Layer 4 of a small transformer language model trained on English Wikipedia (11 layers, counted from 0, width 64). Numbers have three digits each and are written without spaces.
A neuron adds its activation times its output weights to the MLP's output. To switch it off is to set its activation to zero at one token and run the rest of the model.
A neuron's activation on a vector x is SiLU(gate . x) times (in . x), where the dot is the dot product.

Input weights of the MLP neurons that the questions are about. A number n stands for (n - 500) times 0.0012.
n9 gate: 481670653578458295403213431617550356528356536595381704658532370528477514669659669442332458290606427675515653631425407643353547545444450073738447604337672563440487414558491406679524518284642413
n19 gate: 425398589747585435396637549508577351228344740312528399372697411546598591550521541505635302323570517609428537485635460678376444248105505391319533704553434683541325603405596706365461493637435516
n38 gate: 378435775296440863648560660539559609223336481470405353538601503580342369490490495555497497294384424751444619328561171709652544617601096405392247675405457586454165263732611503396584139561640532
n42 gate: 451768330425486574550472540571515531553263721349650667454696556642447838468838345417336330350846501810567644480558507488562694499334602326500388645444560397448388422566448283473486458185472483
n43 gate: 241614677618512316502822552448655325380498482529596345473451346365545512647629428432600080403462428665633615495400647698459639436308588531109444609168494367322283549353466448721701624585498518
n65 gate: 486479484427227595452516747517630290657214455356341392573825522700391615674475421636269548069446690602611622373396409457469492428589463437495191423564310417361244529789738446442678292477371509
n69 gate: 517672287654400328536623482474148606493487714456394412384396516316307583365696503256339493519434739508712496324661465477688394151357510619243274560491549448711236542411248472730565667640327596
n76 gate: 316581597640220529404489497345450616359508670568294562234651619468358485601510414463484582271436674530465607413642286434361712075448625346274431636356525844615068459500826572605359629391590491
n83 gate: 503466601376451702364664649411187384845563561428511744600522484578508562583657447603572496277523429530681415161490406399325574391474487285495550357399693459468618618041449455358512617432504547
n84 gate: 404535436700586473566510243486433877689533299542522554471549433389542420664511626450259489632558670614580559251370670599448718637497486503412431432155357573591461263347599505358553632669715466
n93 gate: 393512045432483268414285439399334444472600348488464531508516348283517465675759671661434319574470570427417638659373387546371427560362367324304441512469912402559480337417278374601819398459391369
n101 gate: 209480526495451805519625122511228533332383482412587617596484456407476450515362095318637372581660178534452323732351532624646537603534625430336455557401563437661316469602532633389487318581207395
n120 gate: 500509285508582055541258457469643579541624361668559593289348069186637490597513361477322351395462546418603773659379650560432268669411388436627734473485527403296642525437397518432357343589532312
n9 in: 423512398521608544421537260346502667411602701591385393253407384508538348506307233458486754690346649530084407527580545419531706640480548680557442545360437648493269448529590522745543543491353473
n19 in: 341532551384464543597602458403316615618315621350560422675439418690415427515516510514392680713470637324582624459574864748472288419447504688521679579634592403453361610513528544636702489333612409
n38 in: 419380368511553374573562171756556536455632510651483312447551576420758356616427437173614475945246329548413462408518336390515463379233486484477547590596471456595629615423625385655448599712351301
n42 in: 441211655490454316475476311273373587322556471631290416480470451482518050405385603453605508705087510243342330443343494598341440406640302512414438331524392769544436561313621774502654461758666357
n43 in: 611692470561494802354380573353443604746522396582404556675529706523706365464615443339528580524647519491599320435488235440438463404361399324439388419457464414743682488643407562343549411505449368
n65 in: 489716464373331493552730534794491489318489598628336350477398620450372219491473374644048638258707577416416364617611463557354500577480442289581449573614401370368446471643428450151507389659667562
n69 in: 285647473708543451458613601465512536542537783538279596301500514507474592473565314482480520691465656620624512350524233592448851087472343623367564390551479651747392375403403634855510681578449532
n76 in: 401325537434650340621452267600668401622415422458712541562661174767580300387402494630437604192501362530370669555379736662388414530358387519751398469372395497456563548537763513364550384567398481
n83 in: 591577193632317629586448363358546310304303371541806688476575621553574591725569428444320549379550308573286386574443594381596365391460475583623407480598384359352437415821517620543518431359488413
n84 in: 433917402366402423616636501453199700721590438361556464499477522357548719498440568639424520637596603394632387501250441721500577470392623437387438580611289558284396659656600273648449461597509407
n93 in: 580430745353389658455489244489463495603152684540500481500690536615549493460422509619380390258613681789436490238629574378561691460542404545711667511345377679441542533623726742456327438658598417
n101 in: 552634493387525616558509720968584369550345517485507511552495223443438607446529535456737540546476587500283662412742652300374532521390548619431515522757536520341369817683752514525584457401418428
n120 in: 522272501521526342331511491416423161301532687562641653380493228548390407544314528374471508624693592410508527485308360576537528607632564434731565567750464338549699445480356663440337458315278592

Output weights of the MLP neurons that the questions are about. A number n stands for (n - 500) times 0.0011.
n9: 562368597757510278598570332301555590403360374519449377562661561661433637778504505256440662339423665414408634776678244724188510569500249253297443455302444657400559456502671426522465627500805399
n19: 428584574395660656779446357453446555467468392372590646527644566405465434293569537715589564743554625667368485343498666471357349417088390593503605435625714778564371573268305526534546432591286465
n38: 457286708688430468438525308621453626352775583391443586516407458580735442565565632403440314416836863413292246324565683488357645490362743548462486556398386611426463519800614192336624507647507507
n42: 438443516473448497540533463559418435733413421404568468438631587357263827521991330368225416473915676807557402421412492477508477507300603379548447618545781394574468629406408262462336493473364369
n43: 846544552739401604569705590466544482539544542543340536521601434488433621431429544340642303478415324598371704659501551588677550590748450598279394479264267432494444756295638491580751753506568349
n65: 549477421748554689558717421470372434321572512321704474512355313449595420583423662523472559712549355336692449353401224590583559302348448449509396551174350346435350473149228637451613669304539538
n69: 781536738575574631581454421621374453603305505391414539472539741301123626501114509556283250229420654310447517551628673576478450280578373409683315299468349456644536417382555509479476672470482692
n76: 354590638182422224400546572637481624583559531374685376432561234690385410443697307638452571519511431459425759628582351474472673466511412467237288757325520345418444441747558712460436548455196303
n83: 504544314439336761358613522589259334652444250577603796573506524441483445282281750661275234476669511474549654373282696665510508364677392504539506507409582416659386215480523396550492529367398569
n84: 470432706404830264437450426417240658487512555537458686450282445497471382500654568532498469712564598654692250654511266419706363509607333609354302498525475630722490580653734548709600810723555374
n93: 547419388603481627593375126624518487533295408434532698451646460375763437456807498463255654606449400679477525859494588484576614406373690348492598580604487339472503604493396152572540347527566593
n101: 187533428538634490529587548662643445630592483610485510555419509328259713448521525411742371656465658687261417587355530693491568447469514501290628572612658459551621630486590215405381081554590442
n120: 536621547574455795380820425626521803445585481437416338761733729550358527423436667649616362528348594578562391515690453609348599387738518576286429437336417561506435566451341541526625602441516698

Each question names a token from some text and the token that comes next. It shows the vector x that enters the MLP there. A number n stands for (n - 500) times 0.0086.

Then comes g, the gradient of the next token's log-probability with respect to the MLP's output, scaled to length 1. A neuron's effect is roughly proportional to its activation times (output weights . g). A number n stands for (n - 500) times 0.0012.

"iz", then " El"
x: 503357476531472470414539482913559328395625504591556492408533307510453445539280673541410515512483507679412489377565519505812466643676345543627545438267457635440588553484441707393490428638525521
g: 685348504600520520566650513569460471580516333527554562584440590435452590443370461764518425528686560424649535630439457508282547500375689630448588511564458498440338230409524564414456459599488738
Which two neurons, each switched off alone, lower its probability most, in order? n84, n120

" of", then " Punjab"
x: 565403663653619624446641623632306505670408593303640407601400443489549423541422609402449462418580374380348493465392664654622585695545481471497488543430431235616629469310509526266502371613545578
g: 469382500652540736431623496452639386563307497420345458481494477524581582469480234330573409368499431526713577550514340564441324427507691447380569615297482520466419591608511473440472474393448684
Which two neurons, each switched off alone, lower its probability most, in order? n84, n83

" |", then " The"
x: 672496446516522362566571518712423586541559430522453381540452814467460623354496693440467469424430537414508410508627632426562463537443632568378487514431457555512514546515467417527516445512453821
g: 515463360428380221444553561349547395422579300359682666688583462541570591459548473369443473491420518528292625608377462594545519380501584543497559509402610549459470563442549431594647440364217423
Which neuron, switched off, lowers the next token's probability most? n69

"1", then "0"
x: 515553594433472748564482606538685641517556345474494656414581501491543509450333274656481859464551600538523520595539450486604574463578439452391580419416821544490541492456452438396397402458519729
g: 577623486507575550510583323256421569317472409619468210625422505422472560540619317577521593684408569529526635493564584592509589373389592361429368489708604414370495583372452393400559528387526456
Which two neurons, each switched off alone, lower its probability most, in order? n38, n83

"1", then "-"
x: 698573546515449749650248483612682468436443389553691497494410555564574383486529450618405521410563446431479628701625457512673543582516473437529563402515714607441547399612504387447419464479646679
g: 521414471607591513398446697651473415571424438277410477568424580583328381548549536528679653345380483458529574478431435374711450586558462542363395607432490721632280605511522617378434361563417609
Which neuron, switched off, lowers the next token's probability most? n38

"5", then "1"
x: 705475561563466658496311659559640498488414415275567412561263452596528456458642547574443403420562545552509736693692472536598601635685384607656530440505587554558490468638481525515449418477537613
g: 504292507487448409383499609474557492379470525457425316511436488433510622467428566606442430584511531465588358766524605562579389674618631380592666489566414336497475527432376241607420742703501498
Which neuron, switched off, raises the next token's probability most? n38

" Mont", then "a"
x: 383456522434532548290352474766501345495476644462420465484433552584542334501270706668722465241334505365368473501435386494454425569615547301553454366655564584586515645350406598463550558546652601
g: 535560577447718428481461512523748464503397600567604252319520354744454651333417498432586401552632579435474417407397505508593545465429429467593627448510685547595554648524593529301630605437518594
Which neuron, switched off, lowers the next token's probability most? n83

"1", then "9"
x: 604541581461407734661397475606731521488422305534597551425526512484608376415374493738401549366681527413546558715596441539622463545553452454535561405559690603435534443632500434367398438439563703
g: 464547527394566518672507786763522467718541580331426618496569492692446393432309466400664548392507547428484478487457432362559399626643520625515575459390466588614546453646342609592501557554637551
Which neuron, switched off, raises the next token's probability most? n65

" Punjab", then "'"
x: 588425543419566544427444602559566369534395429574598502274454366570493407462415911409409404581487646300543409480585790510680537656494541552591617497515703411417584686349497606470432296464722534
g: 545503589549697267381404508586361356590434563437708515655471514519447387674416556619646466527504464386536522378530509393313544437408675678614516419644484477456535380454312577650362607549552640
Which neuron, switched off, raises the next token's probability most? n120

" Ch", then "ho"
x: 383545674510525632420495639578427469636647154549503364504612550389561397597305578733596596351294440353377395493430320446563476406549680536580383453384496574612495510393481621552427539639534481
g: 440423566571441471385429564713520554253443520497472372659379515640364476297368478446366667373524590310429594405545588507308700626590611457527435640466378496414462580370668449572467608467496522
Which neuron, switched off, raises the next token's probability most? n19

" p", then "residing"
x: 408589552444514357401440563590584282481533422561409370215501532468614396491415586737451640429516491314562521642352624609502652486552659676406494478362319549728261722568389437596525519499405459
g: 494818361536466526483445593389567339444488482590669518506738544410516458471608440481405432484671515512470560563424348554541544485470544468528356739247438432479476241595418421676428477590480389
Which two neurons, each switched off alone, lower its probability most, in order? n76, n65

" Lo", then "th"
x: 350584587701506452631409674520545552390526347650398418482501564562551476419329850412457521514151484485391525348555496520569337461674652385553554554581538414591416436396570508305477577614626438
g: 488327393599482462583263669544334741401553367538616691541455489648579552426453576490458587525733497594402538558584682559435511580598736619518386402572593614579520411580443584580459597576429547
Which neuron, switched off, raises the next token's probability most? n84

" the", then " University"
x: 662484695525655661507459512458497506488568479546444528528070531634635576492548647462612434384550504594595372465416690537390657490414488704416391481486327384514512537482446457377512671484676473
g: 441648341358257578639369522492404260671435632488620487469520471483360400343589640316604481516525505474471665379621520438590666505394557576524405617531411292506395431451508454631432627545497432
Which neuron, switched off, raises the next token's probability most? n83

" but", then " two"
x: 704480312533685507610283485575661527452626490729604433621286399402422512510651578514558588581495333424512470332300717557368346484367443577353526536455416523523457394485366488502481484427388562
g: 473479564615534839316459411522652452283463614634376496647443513566511451617508390358396475570639641533591520634542536526402467641388560479342458473663583478474474345460645303468340406505480492
Which neuron, switched off, raises the next token's probability most? n93

" He", then " studied"
x: 549697549418771494641348680424565170467579381673352346643351410411515579475606712740579392478441420369638458434520583618439399442503556631422423401411574538511396545504382541492583204560592571
g: 415632584571373519469491352433279270719440716554348450542561511580413470469452628297619538271605470524538540560627710505444464673540662423501467501607560533487478423550668562502523576442374435
Which neuron, switched off, raises the next token's probability most? n38

" and", then " was"
x: 737608390587689590614547563516426563583644512527562503460323401439484523664459587572504422438606389460394518512381718543736293701399445571600532481428407467596466395415384511238493604523566566
g: 488604483650463620589292336321487520465624420543408491597547481359385422345673443499479539498326382504677431403464572538456320469500507402495536570435509415394406570452430688506570351161358469
Which neuron, switched off, lowers the next token's probability most? n84

" United", then " Kingdom"
x: 570331510610622464632587580593613449564399506360475595544357461470594450487531450618633438457434713472366440181603692411588516534494499387654500546478597408652448548533432581400448716528838642
g: 455504706273408504390671592479490511311451362627309572602631432537542409360462393359261479547611568347521524630405586484515623451601489468524659430469448584477509342493434618605406321406636510
Which neuron, switched off, lowers the next token's probability most? n84

" |", then " "
x: 661478433544455437435585634684518547591574435478431432505492798485430558408472629436464430467450520470593430398609589401470541557446594611433483497409529531523484592369431442519526487517463872
g: 672772619505314601609567411304455535506474458422539230590355668503460434386532424389581570634432563497588469343621576544583340522436490487422453552407510655608555484425410640387474574604423666
Which neuron, switched off, lowers the next token's probability most? n83

" Costa", then " R"
x: 441303728690683438770482298388576372521559562429598486456454444505510481524436376560558494458373729329528456277525591514551257560624650565558473522708605504644351515449449629487466612516692522
g: 538518631722660710580579555458462618450464508400460410588485614482533537517481582560429730502542548571448454570432404481485395585454538484390232534662333552515391608542636513481522610747217611
Which neuron, switched off, lowers the next token's probability most? n19

" was", then " born"
x: 442597715373565526526445819659346444485566476596648403564457602522396538497615622359523423327641394404539618640380743472328405422433611281491489442466547450576458433498346662464612559481483604
g: 416550571392572455342524474568382620588469455402432613387496554381561444564485444539464346558443553648518511471633590469636384608432197478510510459454579595544323269606688518857477584499422516
Which neuron, switched off, lowers the next token's probability most? n9

" May", then "=="
x: 545772650428439641384595767576458545430579414568491343514382499530610527383297283316577590654394521399489462408547509451557358399405526183528518613490683545538490664464347578455535570655665603
g: 463332415536610436260430452455497469449537591531488717539593598589570588515516580595306474595344400472617541641471594579475638525561548409547742291385603449478440770663490615579468548498636393
Which neuron, switched off, raises the next token's probability most? n83

"2", then " to"
x: 686471600495469697541304605554629314470347379337595409515235503603537411463651522454415435455586499524481780701664507505592557619550419570626580531493616511468496463637473468518458427478595598
g: 569475379538640513597381333531586562585567595743500366394363557567454466427332591554634452636512413465463507587571404351210436569458599564797583461612550495415639466388532620565636485439401499
Which neuron, switched off, lowers the next token's probability most? n42

" was", then " on"
x: 501547618351573477500335785712351528479581438607593431527348620535392590508669600474519461423658442362537601571319659435285490416410542271478496430500568421590519477440306699438576475388480616
g: 553616546602357577470354516427644447621400522653506609336425560438461446396438253510652465417473415296374270425538429163397491441529536479487541467427478518255467561474406517362570532430527520
Which neuron, switched off, lowers the next token's probability most? n9

"stock", then "."
x: 760291480391479476465448560524463469542520831482517429561416366529536416431154506475437559515499659299546393526620676370550319527579491528585577454513589492545571596617489610519525572442634378
g: 492624406453433349595232379442554401662417560676422563497361403536507475657465553631236563509471558426456407442603614605510564480413402486660504592309675516449414543453339485584530245463441463
Which neuron, switched off, raises the next token's probability most? n120

" on", then " a"
x: 579388373523635513266577524605521451439487464432611519493272411531701578432375192514494549632502357238531494475391517463515365600443602409586317342357386432673450585493491509380443379437365620
g: 515363583411321459517310541344416690228639565500512562525514452471317363591399335427546509598554567347649564528441600455397565603496544693584398306422455665548568460500676581510519567542433375
Which neuron, switched off, lowers the next token's probability most? n101